Layer 4 of a small transformer language model trained on English Wikipedia (9 layers, counted from 0, width 64).
A neuron's activation on a vector x is squared ReLU(weights . x), where the dot is the dot product.
The model reads these tokens: "g" "a" "i" "er" " |" " J" "R" " M" "ot" "or" "s" "p" "ort" "s" " |" " C" "he"

The vector x that enters this layer's MLP at each token. A number n stands for (n - 128) times 0.036.
0 "g": 155, 99, 96, 85, 122, 134, 118, 135, 193, 145, 106, 92, 118, 124, 152, 116, 133, 118, 165, 148, 128, 100, 106, 142, 156, 127, 113, 89, 95, 146, 111, 117, 155, 102, 144, 81, 188, 162, 132, 105, 117, 142, 143, 189, 95, 170, 123, 118, 128, 90, 161, 154, 153, 133, 155, 87, 142, 145, 67, 133, 110, 116, 168, 101
1 "a": 146, 113, 100, 130, 86, 88, 141, 126, 180, 124, 85, 146, 124, 110, 128, 114, 142, 124, 169, 173, 113, 103, 106, 105, 162, 108, 141, 158, 115, 128, 99, 130, 161, 161, 151, 92, 172, 155, 110, 156, 125, 113, 120, 123, 112, 196, 141, 147, 152, 116, 119, 114, 172, 176, 166, 96, 107, 112, 67, 109, 110, 94, 148, 82
2 "i": 152, 147, 89, 145, 108, 111, 95, 131, 195, 104, 122, 170, 129, 68, 137, 128, 149, 126, 141, 162, 106, 96, 111, 175, 142, 115, 103, 131, 150, 97, 129, 96, 160, 125, 149, 127, 140, 144, 117, 198, 128, 118, 117, 144, 137, 167, 128, 158, 157, 78, 111, 119, 135, 175, 165, 85, 120, 102, 75, 119, 94, 95, 128, 119
3 "er": 112, 133, 63, 124, 124, 132, 125, 76, 135, 132, 158, 149, 112, 88, 122, 126, 105, 130, 186, 153, 147, 82, 80, 181, 123, 118, 118, 170, 152, 138, 119, 105, 185, 82, 118, 134, 160, 152, 139, 185, 101, 104, 84, 135, 126, 148, 96, 126, 129, 112, 153, 104, 139, 142, 192, 109, 145, 114, 108, 156, 118, 121, 138, 117
4 " |": 151, 140, 112, 118, 104, 115, 163, 110, 195, 121, 146, 191, 125, 106, 120, 104, 68, 152, 123, 147, 139, 120, 102, 122, 133, 152, 104, 186, 138, 136, 79, 92, 145, 141, 128, 140, 157, 99, 109, 126, 170, 139, 80, 141, 62, 176, 129, 103, 99, 118, 150, 125, 91, 118, 139, 114, 126, 115, 154, 127, 125, 150, 180, 101
5 " J": 156, 118, 111, 123, 137, 168, 175, 153, 154, 143, 124, 44, 125, 132, 132, 78, 144, 161, 118, 194, 92, 89, 103, 97, 121, 120, 127, 90, 89, 123, 101, 96, 118, 142, 153, 178, 95, 141, 116, 133, 157, 150, 123, 157, 115, 153, 135, 82, 160, 111, 119, 134, 132, 147, 144, 148, 116, 169, 77, 105, 144, 145, 135, 120
6 "R": 129, 153, 82, 96, 117, 126, 178, 108, 172, 108, 112, 123, 120, 164, 131, 108, 136, 144, 131, 169, 88, 98, 98, 133, 146, 99, 100, 96, 107, 124, 138, 121, 102, 149, 138, 164, 162, 155, 174, 167, 137, 111, 129, 128, 149, 121, 150, 59, 131, 169, 138, 114, 147, 123, 141, 131, 124, 126, 20, 130, 136, 135, 156, 122
7 " M": 139, 95, 88, 126, 114, 125, 156, 143, 130, 138, 149, 90, 113, 140, 112, 115, 135, 157, 118, 186, 122, 85, 112, 150, 126, 144, 98, 78, 112, 142, 144, 131, 137, 182, 140, 172, 130, 119, 151, 104, 164, 147, 76, 174, 123, 133, 125, 115, 156, 102, 100, 122, 133, 148, 139, 129, 125, 121, 9, 152, 125, 141, 147, 139
8 "ot": 123, 167, 116, 134, 133, 93, 114, 101, 193, 144, 98, 163, 128, 121, 164, 96, 112, 120, 134, 163, 142, 113, 96, 133, 150, 129, 94, 145, 132, 67, 121, 132, 155, 169, 126, 124, 117, 153, 159, 93, 137, 141, 157, 161, 113, 127, 50, 136, 137, 121, 139, 118, 146, 64, 168, 113, 163, 122, 71, 111, 141, 159, 91, 134
9 "or": 129, 141, 94, 158, 117, 134, 109, 81, 165, 121, 137, 123, 127, 116, 136, 100, 71, 162, 217, 112, 94, 131, 112, 146, 105, 160, 123, 144, 148, 165, 141, 162, 162, 131, 143, 164, 150, 101, 154, 144, 138, 108, 130, 153, 79, 111, 112, 160, 109, 113, 129, 104, 131, 155, 111, 104, 121, 175, 62, 146, 116, 89, 108, 97
10 "s": 138, 112, 77, 160, 98, 122, 157, 108, 164, 133, 100, 145, 110, 107, 118, 133, 86, 120, 170, 147, 139, 155, 122, 101, 130, 121, 104, 127, 108, 165, 161, 113, 164, 135, 155, 150, 139, 123, 203, 115, 147, 122, 113, 113, 99, 147, 86, 129, 154, 105, 147, 106, 129, 107, 172, 100, 145, 113, 23, 137, 139, 153, 121, 152
11 "p": 134, 126, 97, 148, 133, 141, 133, 109, 187, 118, 99, 78, 155, 116, 119, 135, 115, 100, 183, 122, 113, 148, 62, 158, 109, 152, 97, 110, 99, 102, 141, 92, 177, 149, 112, 159, 145, 158, 168, 138, 156, 114, 140, 149, 76, 182, 113, 124, 167, 116, 157, 87, 157, 148, 109, 115, 130, 126, 76, 113, 110, 152, 111, 131
12 "ort": 104, 147, 84, 126, 145, 138, 120, 135, 169, 116, 82, 147, 89, 139, 122, 100, 71, 129, 183, 171, 135, 111, 73, 164, 121, 151, 98, 182, 144, 97, 119, 138, 147, 105, 125, 135, 157, 184, 139, 109, 121, 144, 141, 158, 106, 145, 85, 129, 126, 106, 169, 119, 130, 138, 162, 125, 138, 132, 64, 103, 94, 161, 140, 105
13 "s": 152, 129, 78, 140, 89, 144, 133, 96, 175, 119, 96, 152, 104, 92, 116, 142, 94, 101, 195, 150, 143, 153, 109, 114, 122, 116, 118, 139, 108, 159, 148, 120, 148, 126, 164, 153, 140, 156, 193, 103, 146, 139, 116, 109, 107, 186, 104, 115, 136, 91, 143, 106, 118, 114, 169, 112, 131, 117, 41, 139, 113, 157, 126, 128
14 " |": 152, 147, 108, 113, 109, 122, 163, 116, 198, 123, 151, 195, 118, 102, 115, 101, 60, 148, 123, 150, 129, 134, 99, 124, 121, 159, 99, 174, 135, 132, 73, 92, 130, 152, 137, 146, 156, 112, 121, 122, 164, 149, 94, 138, 56, 171, 127, 114, 105, 105, 141, 115, 88, 116, 138, 116, 135, 125, 137, 125, 139, 161, 172, 104
15 " C": 132, 118, 120, 151, 161, 122, 147, 105, 167, 115, 123, 80, 133, 141, 111, 103, 129, 176, 128, 119, 98, 108, 134, 143, 131, 90, 112, 108, 106, 144, 101, 75, 120, 156, 148, 161, 142, 111, 205, 129, 127, 182, 140, 165, 152, 139, 90, 93, 144, 129, 132, 135, 102, 97, 111, 116, 132, 118, 44, 144, 124, 143, 194, 137
16 "he": 79, 150, 87, 114, 110, 111, 156, 84, 116, 132, 169, 120, 80, 142, 165, 121, 130, 171, 131, 106, 115, 149, 149, 161, 139, 138, 117, 135, 126, 141, 100, 86, 174, 167, 129, 181, 128, 145, 196, 120, 84, 145, 132, 153, 112, 114, 105, 141, 174, 116, 99, 137, 174, 147, 120, 136, 109, 94, 76, 100, 114, 98, 108, 136

Each question shows the input weights of one neuron of the MLP. A number n stands for (n - 128) times 0.0094.

n248: 82, 130, 169, 164, 153, 133, 163, 144, 89, 153, 111, 115, 98, 131, 136, 157, 151, 118, 120, 135, 83, 126, 143, 144, 104, 107, 109, 100, 103, 126, 122, 123, 117, 140, 153, 140, 129, 76, 141, 130, 128, 119, 111, 146, 116, 87, 152, 121, 134, 142, 85, 160, 145, 118, 114, 146, 195, 133, 145, 161, 130, 171, 140, 125
On which two tokens does it fire most, strongest first? 15 " C", 7 " M"

n39: 141, 111, 115, 118, 140, 103, 180, 227, 123, 92, 140, 59, 185, 115, 124, 145, 176, 115, 148, 105, 94, 137, 159, 127, 138, 118, 121, 119, 145, 103, 104, 118, 108, 153, 123, 93, 75, 95, 106, 115, 150, 141, 147, 103, 141, 115, 132, 157, 121, 133, 155, 112, 117, 149, 125, 128, 128, 158, 118, 179, 103, 125, 144, 123
Which token does this neuron like most? 5 " J"

n54: 122, 84, 133, 184, 126, 104, 111, 126, 84, 149, 139, 148, 104, 122, 146, 160, 184, 120, 76, 129, 137, 101, 99, 178, 153, 108, 124, 115, 130, 142, 156, 114, 129, 96, 136, 96, 134, 95, 92, 137, 131, 75, 108, 116, 136, 129, 118, 119, 122, 130, 193, 110, 152, 132, 150, 137, 118, 170, 124, 176, 111, 141, 129, 86
Which token does this neuron like most? 3 "er"

n70: 120, 85, 183, 165, 112, 106, 97, 171, 129, 163, 104, 133, 117, 117, 150, 132, 172, 117, 130, 149, 129, 124, 168, 72, 87, 159, 198, 151, 170, 123, 133, 120, 120, 151, 130, 90, 102, 112, 72, 90, 125, 178, 132, 140, 133, 122, 147, 118, 92, 137, 91, 167, 160, 119, 121, 129, 108, 120, 145, 106, 143, 107, 115, 143
Which token does this neuron like most? 1 "a"

n241: 115, 123, 151, 168, 92, 165, 103, 120, 141, 71, 126, 114, 146, 91, 144, 106, 102, 144, 125, 110, 146, 148, 110, 161, 133, 91, 127, 114, 119, 125, 151, 87, 128, 120, 158, 102, 101, 78, 85, 133, 124, 116, 117, 94, 160, 112, 162, 124, 115, 168, 168, 103, 165, 143, 162, 152, 138, 174, 140, 162, 83, 123, 104, 145
On which token does it fire most, and how strongly? 2 "i", at about 1

n113: 110, 91, 143, 157, 98, 160, 103, 131, 147, 86, 126, 99, 171, 128, 86, 189, 119, 87, 125, 103, 131, 90, 123, 132, 101, 142, 140, 133, 167, 156, 113, 120, 115, 103, 137, 51, 101, 129, 119, 128, 144, 125, 160, 143, 118, 133, 119, 153, 138, 119, 167, 126, 61, 160, 107, 170, 111, 152, 153, 112, 128, 183, 125, 152
Which token does this neuron like most? 11 "p"

n50: 80, 115, 170, 104, 107, 146, 112, 149, 162, 131, 145, 112, 122, 119, 184, 109, 103, 125, 133, 129, 104, 154, 106, 126, 133, 94, 135, 86, 148, 138, 148, 159, 109, 124, 95, 113, 93, 135, 128, 93, 81, 138, 145, 135, 152, 139, 169, 101, 91, 141, 156, 144, 128, 109, 137, 122, 146, 112, 169, 111, 94, 114, 137, 134
On which token does it fire most, and how strongly? 0 "g", at about 1.2

n67: 126, 120, 109, 141, 145, 110, 162, 137, 137, 154, 122, 150, 160, 131, 91, 194, 104, 119, 108, 70, 105, 130, 139, 83, 158, 145, 148, 104, 147, 155, 147, 118, 91, 132, 144, 114, 108, 122, 137, 73, 101, 162, 160, 118, 163, 135, 161, 142, 132, 121, 89, 111, 154, 104, 119, 125, 144, 155, 101, 178, 87, 144, 131, 155
Which token does this neuron like most? 15 " C"

n18: 77, 147, 139, 198, 161, 122, 131, 109, 131, 163, 157, 180, 130, 156, 143, 132, 130, 157, 129, 84, 138, 119, 166, 149, 85, 135, 138, 134, 121, 141, 107, 157, 113, 112, 138, 96, 111, 103, 91, 103, 98, 110, 136, 153, 143, 139, 170, 148, 133, 114, 145, 151, 128, 101, 126, 120, 99, 179, 141, 95, 138, 123, 117, 58
Which token does this neuron like most? 9 "or"

n63: 108, 104, 121, 111, 108, 104, 147, 150, 96, 138, 150, 145, 112, 158, 121, 139, 105, 113, 101, 138, 116, 112, 112, 117, 152, 80, 192, 132, 112, 158, 134, 148, 143, 154, 57, 83, 135, 130, 142, 148, 68, 93, 154, 121, 166, 106, 164, 152, 135, 104, 110, 153, 162, 132, 114, 142, 157, 202, 133, 159, 134, 137, 119, 118
Which token does this neuron like most? 1 "a"

n169: 129, 104, 174, 141, 189, 108, 107, 147, 81, 119, 107, 133, 104, 136, 149, 108, 109, 146, 139, 127, 159, 141, 139, 159, 123, 150, 137, 122, 180, 120, 131, 147, 105, 71, 125, 78, 75, 105, 102, 151, 92, 148, 124, 102, 137, 129, 102, 124, 174, 87, 170, 108, 139, 134, 147, 140, 141, 108, 140, 158, 108, 150, 134, 87
Which token does this neuron like most? 12 "ort"

n148: 76, 145, 138, 138, 136, 165, 158, 141, 77, 101, 141, 116, 144, 127, 134, 136, 187, 147, 108, 97, 76, 159, 86, 147, 119, 119, 146, 121, 132, 93, 147, 120, 143, 95, 120, 130, 138, 94, 119, 76, 109, 128, 104, 116, 126, 96, 152, 163, 156, 105, 101, 146, 168, 140, 108, 110, 175, 148, 143, 113, 148, 129, 123, 111
On which token does it fire most, and how strongly? 16 "he", at about 3.8

n152: 135, 159, 85, 134, 157, 160, 185, 134, 130, 99, 166, 193, 138, 147, 126, 145, 148, 106, 71, 89, 72, 162, 118, 147, 140, 124, 169, 146, 104, 153, 120, 114, 94, 116, 171, 115, 86, 118, 137, 102, 139, 89, 114, 94, 146, 106, 137, 118, 116, 100, 142, 138, 120, 93, 130, 147, 97, 137, 142, 123, 158, 152, 117, 105
On which token does it fire most, and how strongly? 14 " |", at about 2.4

n44: 97, 105, 171, 183, 142, 108, 118, 124, 119, 170, 153, 145, 135, 177, 145, 111, 137, 95, 138, 151, 139, 128, 141, 143, 126, 155, 126, 106, 119, 96, 86, 157, 130, 150, 103, 90, 130, 129, 108, 105, 123, 117, 108, 150, 130, 127, 144, 126, 124, 155, 137, 125, 154, 84, 143, 124, 109, 164, 144, 110, 141, 117, 98, 112
Which token does this neuron like most? 8 "ot"

n216: 143, 72, 134, 114, 116, 134, 101, 187, 131, 190, 124, 173, 86, 103, 82, 130, 158, 101, 152, 124, 148, 119, 128, 155, 121, 132, 142, 137, 119, 91, 157, 180, 114, 122, 106, 113, 119, 108, 55, 138, 137, 98, 150, 145, 142, 138, 107, 131, 117, 123, 135, 179, 119, 158, 109, 112, 175, 145, 128, 121, 103, 150, 164, 99
On which three tokens does it fire most, strongest first? 0 "g", 12 "ort", 2 "i"

n231: 110, 106, 122, 160, 153, 117, 103, 156, 138, 127, 91, 115, 99, 135, 135, 185, 153, 109, 168, 85, 120, 130, 129, 89, 67, 101, 157, 102, 127, 159, 151, 139, 73, 160, 151, 107, 127, 109, 111, 148, 161, 143, 123, 127, 113, 128, 102, 152, 96, 148, 122, 166, 93, 100, 153, 161, 80, 146, 123, 66, 111, 191, 148, 146
On which three tokens does it fire most, strongest first? 13 "s", 15 " C", 10 "s"

n167: 113, 152, 117, 94, 115, 77, 119, 132, 146, 120, 121, 156, 123, 120, 144, 154, 134, 103, 95, 127, 145, 134, 138, 163, 92, 138, 158, 96, 110, 101, 161, 84, 112, 119, 184, 137, 131, 95, 105, 107, 103, 131, 106, 97, 138, 130, 110, 147, 148, 145, 157, 127, 104, 98, 129, 131, 135, 116, 137, 109, 152, 123, 95, 139
Which token does this neuron like most? 8 "ot"

n57: 114, 68, 154, 117, 136, 69, 160, 130, 120, 158, 116, 123, 160, 125, 138, 134, 127, 108, 80, 117, 127, 144, 130, 107, 118, 120, 160, 85, 145, 148, 121, 118, 91, 137, 77, 114, 123, 92, 118, 90, 128, 182, 152, 132, 130, 144, 193, 99, 141, 209, 119, 142, 110, 104, 74, 124, 115, 150, 147, 180, 124, 128, 179, 124
Which token does this neuron like most? 15 " C"

n35: 121, 107, 162, 129, 143, 150, 144, 135, 104, 129, 122, 167, 102, 124, 183, 153, 109, 143, 130, 112, 113, 168, 125, 120, 80, 155, 146, 136, 94, 108, 196, 167, 124, 129, 162, 111, 120, 88, 111, 97, 130, 106, 108, 152, 129, 113, 138, 141, 154, 99, 129, 105, 161, 82, 154, 133, 114, 125, 121, 86, 132, 144, 127, 85
On which token does it fire most, and how strongly? 10 "s", at about 1.3

n226: 158, 72, 88, 128, 144, 61, 163, 187, 28, 107, 144, 110, 119, 154, 136, 140, 125, 127, 69, 149, 148, 148, 161, 106, 125, 119, 137, 121, 65, 82, 206, 126, 142, 113, 111, 99, 94, 102, 135, 144, 52, 88, 141, 176, 142, 108, 160, 124, 164, 129, 130, 181, 130, 132, 128, 146, 138, 207, 136, 152, 152, 126, 120, 148
On which token does it fire most, and how strongly? 7 " M", at about 1.1

n92: 122, 122, 112, 109, 136, 79, 167, 163, 129, 147, 134, 120, 107, 142, 141, 161, 115, 154, 137, 123, 115, 119, 204, 112, 116, 137, 141, 98, 152, 120, 88, 145, 113, 113, 140, 106, 110, 133, 128, 138, 92, 148, 168, 85, 166, 108, 137, 125, 100, 156, 130, 124, 141, 164, 148, 138, 145, 114, 131, 127, 124, 116, 137, 109
On which token does it fire most, and how strongly? 16 "he", at about 0.96

n41: 146, 159, 130, 170, 100, 141, 160, 120, 124, 114, 127, 128, 106, 140, 128, 140, 113, 102, 148, 89, 101, 126, 135, 181, 116, 128, 131, 110, 92, 130, 164, 143, 135, 119, 138, 90, 119, 66, 70, 140, 75, 116, 122, 96, 116, 130, 137, 135, 112, 120, 96, 164, 140, 139, 150, 158, 181, 127, 137, 156, 120, 110, 158, 127
On which three tokens does it fire most, strongest first? 9 "or", 3 "er", 2 "i"

n174: 144, 160, 146, 85, 120, 99, 152, 157, 110, 113, 131, 140, 127, 177, 110, 152, 134, 132, 125, 95, 141, 149, 132, 115, 148, 112, 149, 147, 142, 108, 157, 151, 75, 122, 140, 83, 102, 118, 118, 143, 119, 96, 103, 125, 112, 145, 189, 117, 140, 167, 162, 91, 154, 148, 96, 136, 121, 103, 135, 121, 50, 128, 170, 139
On which two tokens does it fire most, strongest first? 6 "R", 1 "a"

n6: 139, 90, 129, 146, 156, 180, 151, 132, 121, 139, 95, 158, 89, 134, 158, 198, 121, 99, 141, 127, 128, 136, 125, 124, 119, 115, 130, 116, 143, 133, 184, 140, 97, 125, 113, 111, 79, 147, 104, 153, 115, 134, 132, 114, 102, 152, 123, 148, 125, 97, 102, 102, 122, 133, 122, 152, 115, 146, 126, 125, 116, 154, 171, 105
On which token does it fire most, and how strongly? 13 "s", at about 3.3

n251: 137, 140, 130, 121, 152, 145, 124, 169, 126, 138, 104, 120, 106, 118, 169, 140, 140, 89, 65, 83, 116, 155, 159, 140, 70, 130, 153, 140, 98, 103, 123, 113, 84, 158, 185, 122, 108, 129, 109, 126, 122, 137, 122, 146, 162, 119, 121, 114, 117, 104, 145, 115, 118, 85, 146, 135, 163, 131, 120, 131, 153, 133, 112, 120
On which three tokens does it fire most, strongest first? 8 "ot", 5 " J", 15 " C"

n207: 116, 103, 154, 153, 156, 158, 124, 140, 104, 107, 133, 170, 132, 77, 116, 201, 131, 139, 103, 100, 134, 168, 130, 194, 103, 100, 137, 156, 142, 144, 148, 117, 135, 70, 135, 113, 105, 98, 110, 136, 148, 120, 137, 171, 135, 131, 114, 172, 152, 77, 154, 143, 130, 100, 151, 131, 87, 106, 112, 136, 154, 107, 150, 115
On which two tokens does it fire most, strongest first? 2 "i", 3 "er"

n3: 104, 113, 148, 171, 137, 144, 95, 161, 128, 154, 74, 131, 136, 79, 135, 139, 173, 140, 103, 131, 133, 120, 138, 112, 108, 116, 151, 114, 164, 176, 173, 129, 112, 105, 116, 115, 118, 99, 119, 113, 163, 146, 67, 177, 127, 116, 131, 147, 132, 125, 108, 131, 128, 162, 161, 147, 102, 140, 148, 73, 126, 117, 91, 120
On which two tokens does it fire most, strongest first? 2 "i", 5 " J"

n161: 80, 150, 155, 147, 127, 87, 90, 152, 74, 103, 144, 164, 127, 114, 121, 146, 162, 155, 125, 132, 112, 161, 142, 118, 160, 123, 160, 97, 92, 181, 112, 94, 115, 74, 181, 136, 123, 145, 147, 85, 147, 107, 116, 132, 119, 89, 166, 123, 117, 160, 121, 121, 130, 103, 99, 152, 116, 117, 164, 136, 119, 109, 63, 128
Which token does this neuron like most? 16 "he"

n94: 103, 162, 110, 92, 169, 111, 115, 129, 109, 139, 166, 170, 154, 134, 100, 126, 176, 77, 114, 100, 163, 135, 123, 119, 158, 130, 134, 94, 104, 71, 141, 152, 119, 78, 164, 124, 143, 155, 128, 88, 124, 136, 121, 106, 107, 97, 150, 122, 103, 196, 153, 107, 120, 129, 124, 154, 168, 162, 141, 121, 127, 120, 119, 140
Which token does this neuron like most? 8 "ot"